Layer 6 of a small transformer language model trained on English Wikipedia (15 layers, counted from 0, width 96).
A neuron's activation on a vector x is GELU(gate . x) times (in . x), where the dot is the dot product.
The model reads these tokens: " 2017" "," " the" " firm" " appointed" " Chris" " Jeff" "ery" "," " a" " co" "-" "found" "er"

The vector x that enters this layer's MLP at each token. A number n stands for n times 0.025.
0 " 2017": -47 49 -48 -38 11 -56 31 -21 21 3 -32 2 5 11 -37 15 16 -2 -46 2 14 -15 13 -14 14 -12 13 1 19 25 -5 3 2 11 24 19 15 -15 -1 -7 12 0 -20 -10 -14 -27 5 23 6 -1 30 45 -18 32 18 2 21 10 12 -32 12 29 -17 -3 -30 5 16 23 -18 -24 76 63 19 12 3 45 18 43 -13 21 -18 -23 -17 -5 -1 12 -3 8 -28 11 10 -21 38 -46 -11 -39
1 ",": -6 6 -19 -27 9 -18 33 -32 -4 -42 -3 -5 -4 0 -36 -5 11 -36 -31 6 -11 -26 28 15 -2 -33 12 -6 4 1 13 17 15 -8 19 32 15 17 -7 18 11 3 -15 -15 -10 -18 19 17 -18 23 25 14 -1 26 14 29 13 3 26 -3 11 3 -27 15 -28 -26 11 12 15 7 40 27 14 25 22 39 -12 45 -19 42 -13 -29 0 -9 10 -3 -29 30 -57 -15 1 -4 25 -22 10 -22
2 " the": 6 35 11 -8 1 -22 -17 -36 -19 -4 -26 -25 18 -6 -41 -8 1 -9 -30 2 -16 -35 4 -12 -1 -29 -23 3 19 -9 -19 9 32 -26 24 24 -3 12 -41 -15 8 2 -12 8 1 40 22 2 16 -12 40 11 -16 12 -20 12 16 3 4 2 23 3 -4 19 -6 -39 22 12 -24 -3 53 4 20 93 10 -4 -12 7 5 18 6 -24 10 16 0 4 1 -1 -42 -5 28 -28 27 -8 20 -16
3 " firm": -21 14 9 11 14 -13 -13 -70 30 5 2 -13 23 25 1 6 7 14 -50 2 -14 57 6 -22 13 14 -33 40 14 -10 -10 37 7 -5 17 -10 14 -13 -18 -28 19 -16 4 18 4 -9 9 40 -1 -9 43 8 -1 44 39 16 9 -20 -12 4 -16 -11 -3 37 -26 1 -16 -18 -41 4 45 32 -12 29 8 42 26 -20 -8 -15 -57 -6 17 -26 -2 -11 -19 50 -43 -9 -21 -7 5 -10 -22 -46
4 " appointed": -16 -2 -27 -9 59 18 20 -39 -8 5 -33 -30 3 0 -25 13 0 -19 -40 -23 34 0 26 17 -11 -14 -36 47 32 15 -22 1 40 -7 19 -28 3 8 6 -10 -22 -2 -2 -12 -14 -9 29 -5 -5 -50 45 13 13 35 46 3 35 -44 -8 -25 -17 17 2 37 -17 -27 21 27 -39 -6 1 10 -12 42 33 32 8 38 -18 -15 -8 5 42 -8 -4 6 -11 -10 -31 -32 14 5 -1 -30 -6 -38
5 " Chris": -7 23 -22 -26 6 -3 -35 5 -12 -11 -42 0 12 1 -16 -21 3 -26 -33 24 -16 32 16 -19 31 9 -12 44 24 -33 -19 17 40 4 46 10 7 -34 15 -53 12 -11 1 26 -14 -22 -29 58 19 14 22 29 -2 -14 42 19 27 -29 -31 -7 6 22 -4 28 -33 -4 11 -3 -8 -19 -6 76 -8 18 -12 35 0 3 -7 3 -27 15 23 -17 -5 -11 2 21 -44 -9 10 -20 -16 -30 -14 -8
6 " Jeff": -17 29 -19 4 21 0 -22 8 -22 -19 -34 -17 19 -25 -11 -10 -13 -45 -48 -5 -31 18 13 -18 24 15 -18 28 39 -41 -39 12 44 2 27 0 12 -25 22 -19 22 6 11 5 4 -28 -14 42 -3 14 36 37 10 9 27 17 9 -30 -36 -37 6 13 -8 17 -72 -23 -1 -7 0 -27 -12 61 2 -1 -9 16 -12 25 18 -4 -9 19 21 -2 -42 -6 -11 3 -39 -21 10 -26 12 -6 -27 11
7 "ery": 5 11 -14 7 -4 -18 0 11 8 28 -14 5 -20 17 -46 8 14 0 -4 -48 -23 -33 -6 -32 12 16 -27 31 31 -50 -14 29 2 23 46 32 19 -14 -17 -36 10 -4 -6 17 9 -8 -15 19 31 23 29 19 -14 21 64 -33 -7 -31 -10 -19 -56 -3 -8 8 10 12 1 -39 -33 -10 2 23 11 26 15 30 0 -10 -18 0 29 -10 20 9 2 -30 5 54 -42 -47 -10 -36 -1 -6 -6 14
8 ",": 2 -14 14 8 23 -25 11 -7 10 -11 -15 -8 -21 6 -43 2 -4 -27 20 -10 -15 -11 15 3 -16 -4 -13 27 -11 9 31 16 35 -11 12 29 45 24 -30 16 20 29 10 7 43 -16 35 38 -28 5 -3 18 20 28 19 27 25 -37 21 -4 -18 9 -29 30 -47 -49 -12 -1 -5 -16 30 39 11 53 12 35 -7 24 -18 39 -3 -3 20 -12 2 -13 -20 14 -44 -7 -6 0 17 -23 16 -21
9 " a": -12 20 -24 -13 -13 -30 -20 -7 -20 0 10 -21 2 11 -59 -6 36 10 12 13 -9 -5 -3 -22 -1 -19 -9 3 25 32 -12 9 42 -4 24 28 -9 14 -6 -4 8 30 -11 57 0 20 28 -1 5 -14 33 -7 5 49 28 3 29 -9 -5 -2 0 -2 -26 40 -17 -35 17 -11 -47 2 36 5 23 70 18 12 -34 -18 -1 -19 -8 -14 19 33 -19 27 17 28 -36 -40 33 -7 16 -9 6 -22
10 " co": 4 22 -31 4 -2 -16 -53 -8 2 23 -12 -37 -11 23 -4 -25 -14 -4 -2 10 27 -10 -11 12 22 2 -12 -24 38 -5 34 62 22 -19 27 15 28 -12 -5 26 17 7 -9 22 6 -13 51 31 8 -28 16 19 30 58 50 20 31 8 5 -27 5 -14 3 40 19 -43 2 -6 -27 14 13 46 -14 29 15 7 -15 -30 -24 -24 -24 -12 -21 37 -30 -16 -1 6 -39 31 22 0 -16 4 1 1
11 "-": -80 -15 -11 -7 0 -5 -25 -18 -23 24 18 -12 -12 33 3 16 -1 -6 21 2 10 -4 5 -18 -9 -37 -54 27 18 11 36 42 -6 -1 -8 13 -6 9 -12 -13 20 -23 -20 28 33 -18 46 48 10 25 6 -39 35 12 -6 -11 29 -53 46 -14 21 -23 15 -9 -7 -8 15 32 -50 9 -5 13 -4 -14 -22 23 -5 -43 -14 -23 -16 15 2 16 -15 -26 -7 -22 -29 11 29 -24 1 -20 -7 -33
12 "found": -19 34 -11 -7 -4 -6 -31 -53 18 25 -38 -7 4 -9 10 -2 -13 -22 -25 -4 11 32 19 -17 0 -24 -55 29 33 -9 -10 53 -7 -24 17 -26 17 10 27 -33 7 -3 -12 13 17 -21 30 -7 20 0 63 23 29 24 5 -20 3 -19 -28 -28 31 59 5 17 -32 -12 3 -13 3 3 2 25 -15 48 -19 56 29 31 -19 -25 0 -25 -10 -25 3 -8 -39 -6 -27 -13 -14 5 -26 20 -6 -36
13 "er": -19 5 -31 2 -17 -29 -32 -15 9 27 -11 1 -12 25 -35 18 7 18 -22 -36 -27 -7 23 -22 20 -30 8 36 40 -23 16 65 7 -13 2 -28 27 -8 32 -10 1 12 24 -15 22 -14 13 16 -8 -21 41 -17 1 39 34 -25 2 -29 -9 4 2 -9 -7 17 -22 34 4 -45 7 19 10 46 2 37 5 43 18 36 -20 -13 -28 -12 6 -27 15 -10 -3 36 -47 4 -24 -30 -12 -12 -2 -20

Each question shows the input weights of one neuron of the MLP. A number n stands for n times 0.013.

n180 gate: 45 21 -35 -14 4 11 -9 -1 -1 -10 -27 -1 13 13 -1 16 28 25 -17 25 -25 10 11 13 3 -47 11 -26 -25 29 19 16 -31 24 -10 -25 18 -23 13 -27 3 -11 -1 11 39 -12 13 -16 0 -6 -1 -15 -21 -12 9 5 -37 1 -10 -52 20 -28 -17 -8 14 -5 -1 43 18 -22 -32 -24 1 -14 46 -33 -3 1 -6 -1 -2 -53 -8 11 6 -15 23 27 -21 20 6 19 6 -5 -15 53
n180 in: 11 -1 -23 15 12 4 -7 18 16 -22 5 47 20 -30 -31 -67 -1 -14 -25 6 27 -13 -1 -10 6 -43 22 -11 -7 43 14 19 0 -21 5 -29 -26 -28 5 22 -17 31 12 -33 29 3 -7 31 -5 -42 2 41 -1 53 -5 30 5 3 -5 -11 16 22 5 3 -3 9 -3 24 -26 23 -37 6 15 -6 21 -27 -24 -15 13 -15 -45 17 2 -2 4 23 9 43 19 -6 -19 22 -13 -3 31 -36
Its two highest activations, in order, are on tokens 10 " co", 7 "ery"

n85 gate: 1 13 -48 -5 -17 -7 20 29 11 -25 -44 24 42 0 27 -14 -11 5 -34 6 12 4 1 7 -29 28 -2 -5 8 -31 14 -47 -24 -26 10 4 51 -32 16 -11 3 17 12 6 -10 -41 -24 -32 3 12 11 -21 1 9 -24 46 -2 -14 19 28 11 -28 -2 -14 -12 9 -20 12 17 0 -9 -22 5 4 -20 11 1 49 14 -3 31 8 -18 -23 -26 40 27 2 25 9 -21 23 -19 -40 -5 -5
n85 in: 14 12 37 28 -32 22 27 -24 -17 -22 14 9 0 1 23 -15 -8 -14 4 29 28 -28 6 4 -11 -3 29 -3 16 -32 7 83 20 23 -28 -3 21 -19 -21 -30 1 -36 5 -5 -35 5 -10 -11 -15 -22 5 4 -16 -24 5 -32 -39 1 -4 -11 -21 -1 -1 -1 -7 -4 13 -22 -24 -9 1 28 -23 28 44 48 -49 15 13 5 1 18 -42 -3 -20 -23 29 22 -13 -32 28 -1 5 1 -1 -1
On which token does it fire most, and how strongly? 6 " Jeff", at about 1.1

n84 gate: -1 10 4 30 -35 53 -37 -17 -31 19 -9 13 -25 -32 -5 -4 16 -18 17 1 -20 11 1 28 35 -22 6 9 3 50 20 5 13 4 27 -17 8 14 45 -11 30 -12 5 6 10 -30 3 -42 7 -1 15 -18 57 -12 -8 19 -7 -19 22 10 -3 -12 -43 28 -13 40 -11 -9 14 -56 9 -11 -2 -21 44 -26 -17 -3 14 -25 -44 -32 23 16 12 -18 -6 -7 59 -50 14 -6 -20 6 8 -19
n84 in: -25 -25 -6 -31 5 -7 -49 42 11 -24 9 -5 -21 16 -5 16 -35 16 -30 -4 36 1 -6 -23 -9 23 -13 -28 19 37 -43 -20 -8 -21 11 -5 -24 4 12 36 19 39 63 -22 -21 19 19 3 17 -37 -29 -2 -8 17 7 26 2 -37 -4 -26 -1 -15 -2 -4 27 15 -4 -13 34 51 25 9 15 4 -6 13 12 17 -22 7 -11 -42 -31 -49 2 19 53 20 -8 -10 37 48 19 9 -32 -23
Its two highest activations, in order, are on tokens 9 " a", 13 "er"

n17 gate: -15 -19 -32 -11 9 -8 -1 14 -43 -3 1 39 4 20 -3 -7 3 6 -16 10 -16 -43 7 34 31 -6 4 12 17 0 -8 -7 -30 40 -17 -6 24 5 8 18 -33 15 24 21 -23 10 -17 -36 -14 1 -6 14 -11 12 6 -14 -6 10 4 13 -31 1 -34 36 -7 9 11 2 19 -8 -15 -2 30 21 -44 -7 31 37 5 -8 -17 -17 20 -25 -15 -22 32 -5 -8 -10 -30 42 -33 -13 18 -22
n17 in: 34 4 -1 -9 -25 4 6 18 -3 -4 -37 -3 -1 3 -8 -32 -15 39 -28 22 -18 -5 12 1 -8 -56 35 50 -39 -11 12 -7 -42 -10 -3 -22 -2 -18 22 -23 -36 12 -27 -10 1 5 6 30 -35 -10 8 -16 -1 -14 -18 -2 -32 33 20 7 11 -4 -7 -15 22 6 -8 -25 -52 28 -36 3 21 4 -15 -48 -17 13 -13 39 -1 -41 -10 -21 -15 7 -14 -8 -33 -23 15 -29 -9 -26 -32 -2
On which token does it fire most, and how strongly? 13 "er", at about 3.3

n165 gate: -20 -31 14 23 -23 -14 -4 32 22 4 29 -21 -21 14 21 -35 18 17 -7 20 -22 -7 -25 -9 12 6 -18 20 12 -37 -5 -36 14 -6 32 -32 8 23 17 10 4 -26 37 -20 -1 -18 -25 9 -52 4 -13 -16 29 -11 -5 0 -16 34 -8 28 -23 10 29 8 -10 18 22 -8 -18 -19 -15 -14 43 10 -4 6 -23 8 6 62 27 4 -3 -7 -3 19 23 38 -7 -6 -11 15 -7 0 -6 -33
n165 in: -11 -1 -15 -22 4 44 -20 30 41 -4 21 -34 7 42 -13 -39 -13 -15 40 15 -4 -2 -11 -44 3 -10 -7 -16 2 30 -13 -27 26 -3 43 -10 -3 -18 42 -21 -16 -2 -2 23 11 19 22 -8 -25 -10 -1 -52 -4 -16 13 -8 3 3 18 -10 30 9 31 18 -7 22 -15 -23 16 -12 -10 -4 6 -4 -10 46 -12 -18 11 31 16 38 11 -16 6 22 -46 36 71 -1 12 -9 16 -3 15 -36
On which token does it fire most, and how strongly? 1 ",", at about 0.25

n188 gate: -3 -4 37 22 -3 12 -1 -13 -22 4 -13 -16 14 16 9 -22 28 -35 17 33 -20 -10 -25 12 23 -3 1 -11 -27 19 -9 1 -3 38 31 3 -38 0 -47 12 -17 -23 33 -1 -32 22 -1 -1 9 37 0 -15 -4 4 0 -9 4 46 -32 -15 -23 -16 -3 -19 7 1 21 -11 -8 -44 -11 -34 -17 -22 -29 -9 -15 26 -15 21 -25 -4 -11 6 -3 9 5 28 -17 31 17 -51 51 8 34 33
n188 in: -15 -24 -45 -38 28 -20 1 26 13 -6 -1 17 27 13 -1 38 -22 23 -5 -6 -3 3 23 18 24 24 -1 7 10 -12 -12 -11 -16 -23 17 27 16 8 -18 -1 -13 26 -11 -5 36 1 -10 0 -6 23 1 -12 2 29 -39 30 -14 -24 36 17 -7 11 16 16 1 -1 14 -9 -14 -26 4 -16 -30 15 10 -12 25 -59 -5 19 30 -2 -8 -5 15 4 -33 -22 -50 -56 -24 28 3 -7 11 -39
On which token does it fire most, and how strongly? 2 " the", at about 1.1

n163 gate: 19 -40 -13 54 13 -5 8 20 -1 -31 9 -17 -8 2 27 10 -26 -7 12 -15 -9 -1 -29 -4 -17 10 -1 -13 30 25 -12 -8 18 -8 1 40 14 30 37 -28 -33 -6 -3 -27 19 -30 -27 -5 4 28 15 -35 63 -18 -7 -8 -61 -12 -29 8 -50 13 -13 9 -5 7 46 -7 12 15 23 -16 -28 9 -5 33 -19 -3 16 -7 26 31 -30 -17 6 -6 14 19 -12 1 -3 -14 -44 26 -2 10
n163 in: -6 24 -1 53 6 18 -7 16 32 -30 28 -4 -40 26 15 15 -24 1 36 -7 -16 8 -40 -25 8 -19 -56 20 4 -19 2 5 7 21 -20 35 25 4 10 -4 -23 -28 14 4 46 18 24 -6 -20 22 16 -7 -2 13 -23 14 3 10 -5 -13 19 2 13 16 -24 36 20 49 38 22 -17 5 -17 20 -28 -17 23 -2 -6 13 0 92 9 8 2 23 -4 32 0 -1 -19 26 -15 -39 -27 -15
It fires most on token 12 "found"

n62 gate: 11 -3 34 20 -21 6 -8 -16 33 -2 -6 16 -3 3 -1 -15 23 -4 -3 -32 26 -1 10 -48 -12 4 -14 -22 -37 7 17 32 1 28 -1 29 -58 3 -18 -5 8 -11 21 8 36 -8 -19 26 -35 8 -27 -30 22 -30 -34 5 -38 25 -19 -4 16 2 12 -10 16 -28 24 54 4 1 -6 -24 -39 -11 30 -7 -14 -20 -3 17 3 13 10 3 37 41 -20 -1 -11 6 17 -8 28 -1 21 36
n62 in: -6 -3 26 3 11 -7 -1 28 1 -3 21 17 -29 -31 -6 -2 7 14 -7 -8 0 -13 -12 -43 18 11 -13 3 -28 14 -36 -1 17 30 -13 8 -9 8 -32 -15 23 -20 2 -51 5 38 7 45 10 20 31 -11 13 -30 1 -6 -9 21 -33 -27 7 40 20 19 1 -18 -24 -31 17 27 -6 17 -20 16 8 -26 7 -42 -3 42 -42 -17 31 -7 4 28 2 -21 -30 58 37 12 35 14 4 -10
It fires most on token 1 ","

n140 gate: 17 -36 -22 26 -3 -14 7 -1 -12 23 67 4 -15 -30 -44 0 -33 -28 22 -35 -13 -10 -1 33 -17 6 11 13 3 4 30 -1 23 -13 -10 -15 -7 -41 -10 17 -34 -13 33 17 18 -10 12 19 -23 7 -1 -2 -18 -16 -1 6 -3 -33 -59 -8 -1 35 -41 29 -3 16 3 4 -7 10 -17 5 16 -43 -27 15 12 9 12 -24 -15 -51 -24 5 30 -18 -33 17 -1 7 13 27 -23 -12 -8 57
n140 in: -39 37 24 29 16 -2 -8 -48 7 -18 -7 -26 32 -33 -2 -1 -10 -34 -2 2 -7 -7 -15 8 5 4 -16 4 18 -35 2 31 -20 2 -14 0 27 1 -6 -17 -2 10 4 -22 7 6 30 -33 -31 7 10 15 -2 -9 8 11 12 37 20 25 -7 4 -6 13 -51 -13 -14 -34 -5 16 -16 -23 -1 1 10 -2 35 32 6 22 7 -14 -3 17 5 -1 6 -1 -7 -37 -29 39 28 -20 -32 28
Its three highest activations, in order, are on tokens 8 ",", 13 "er", 6 " Jeff"

n4 gate: -17 51 17 -5 23 13 22 -16 -23 16 -1 -4 -7 -3 30 11 -30 -8 11 46 12 12 10 -23 44 7 10 8 14 -3 14 -10 -27 45 -34 -27 -21 -7 -40 5 -19 -5 6 -4 3 10 7 1 -25 -2 -47 -17 -6 16 -16 10 -34 20 -13 3 23 23 -20 28 11 -9 47 -18 41 -24 3 -23 -15 -5 1 -29 53 -8 1 44 -3 -25 10 13 6 0 -3 -11 -17 24 -24 7 39 -24 -12 -22
n4 in: -7 29 3 1 6 -13 6 -19 -13 24 3 -15 14 8 6 5 1 -19 24 47 -1 -15 8 1 -10 51 20 8 15 10 3 25 24 -12 5 -1 26 31 11 -12 -28 -1 17 -7 14 49 -18 22 32 10 -38 -5 -19 4 -1 -31 -33 -8 21 -3 4 -16 -41 -39 -3 -12 4 2 14 20 12 10 -44 -1 43 -22 62 -44 -12 22 1 -30 24 -19 37 -7 21 -1 3 12 -7 -30 27 33 4 19
On which token does it fire most, and how strongly? 12 "found", at about 0.22

n53 gate: 19 16 3 -12 -9 27 -40 35 4 -12 5 34 -20 2 -9 15 -3 52 4 7 0 5 30 -2 -8 2 63 -22 -7 -16 5 -12 -26 -12 28 -24 -8 -33 13 14 8 -3 17 26 2 4 -19 -33 22 13 -3 -21 16 11 32 30 6 -1 11 -8 1 -19 -5 6 29 1 30 14 14 11 20 -12 -1 -10 16 -23 -33 6 -26 -12 -23 -9 -10 1 -7 12 -29 59 -28 -16 49 -18 1 4 -9 41
n53 in: -36 6 -16 -33 24 9 -33 -42 4 30 -17 -9 -3 -36 -9 -23 -35 -9 -12 -22 -4 24 1 19 -2 -23 41 1 16 -32 -8 0 -48 -1 19 36 -28 23 -31 44 -28 10 -11 0 -33 2 7 10 -68 -7 8 20 -28 -31 31 19 1 18 -15 36 -15 16 4 -4 -14 -35 -20 -26 24 20 16 20 -13 7 -32 10 25 -16 28 -2 24 22 -3 26 1 -8 -10 -5 14 -4 8 2 -21 -18 31 4
On which token does it fire most, and how strongly? 10 " co", at about 1.8

n90 gate: 21 -38 38 -3 -30 -23 22 -34 20 9 -20 23 -24 -35 -44 11 -24 44 10 24 22 12 -17 -15 -6 23 26 -16 11 -19 -18 1 -8 -31 -12 15 -18 28 -7 15 -22 -12 27 31 -20 12 -4 -8 24 -14 27 0 -7 -12 -23 26 36 22 -9 -12 -14 -3 -6 -36 43 -8 -16 7 -17 -4 -10 -41 8 9 2 19 -2 -23 -4 14 16 -7 6 19 17 25 -1 -14 15 21 3 -10 -20 -2 1 6
n90 in: -24 -11 7 -24 -22 -41 5 -2 -29 15 23 -48 -26 1 9 -37 -1 -7 9 28 12 41 8 51 -20 5 24 -4 22 6 25 -34 7 -41 2 33 -10 5 -26 46 -21 -18 -49 -40 4 -19 -22 -8 2 10 12 -5 -43 16 -13 -14 18 7 -14 23 -3 -42 -12 5 3 -11 12 -33 -27 -30 -17 -5 -1 16 -1 14 10 16 -21 -43 43 -1 -27 -16 42 -8 -32 6 -16 16 -17 -40 13 3 -12 23
It fires most on token 2 " the"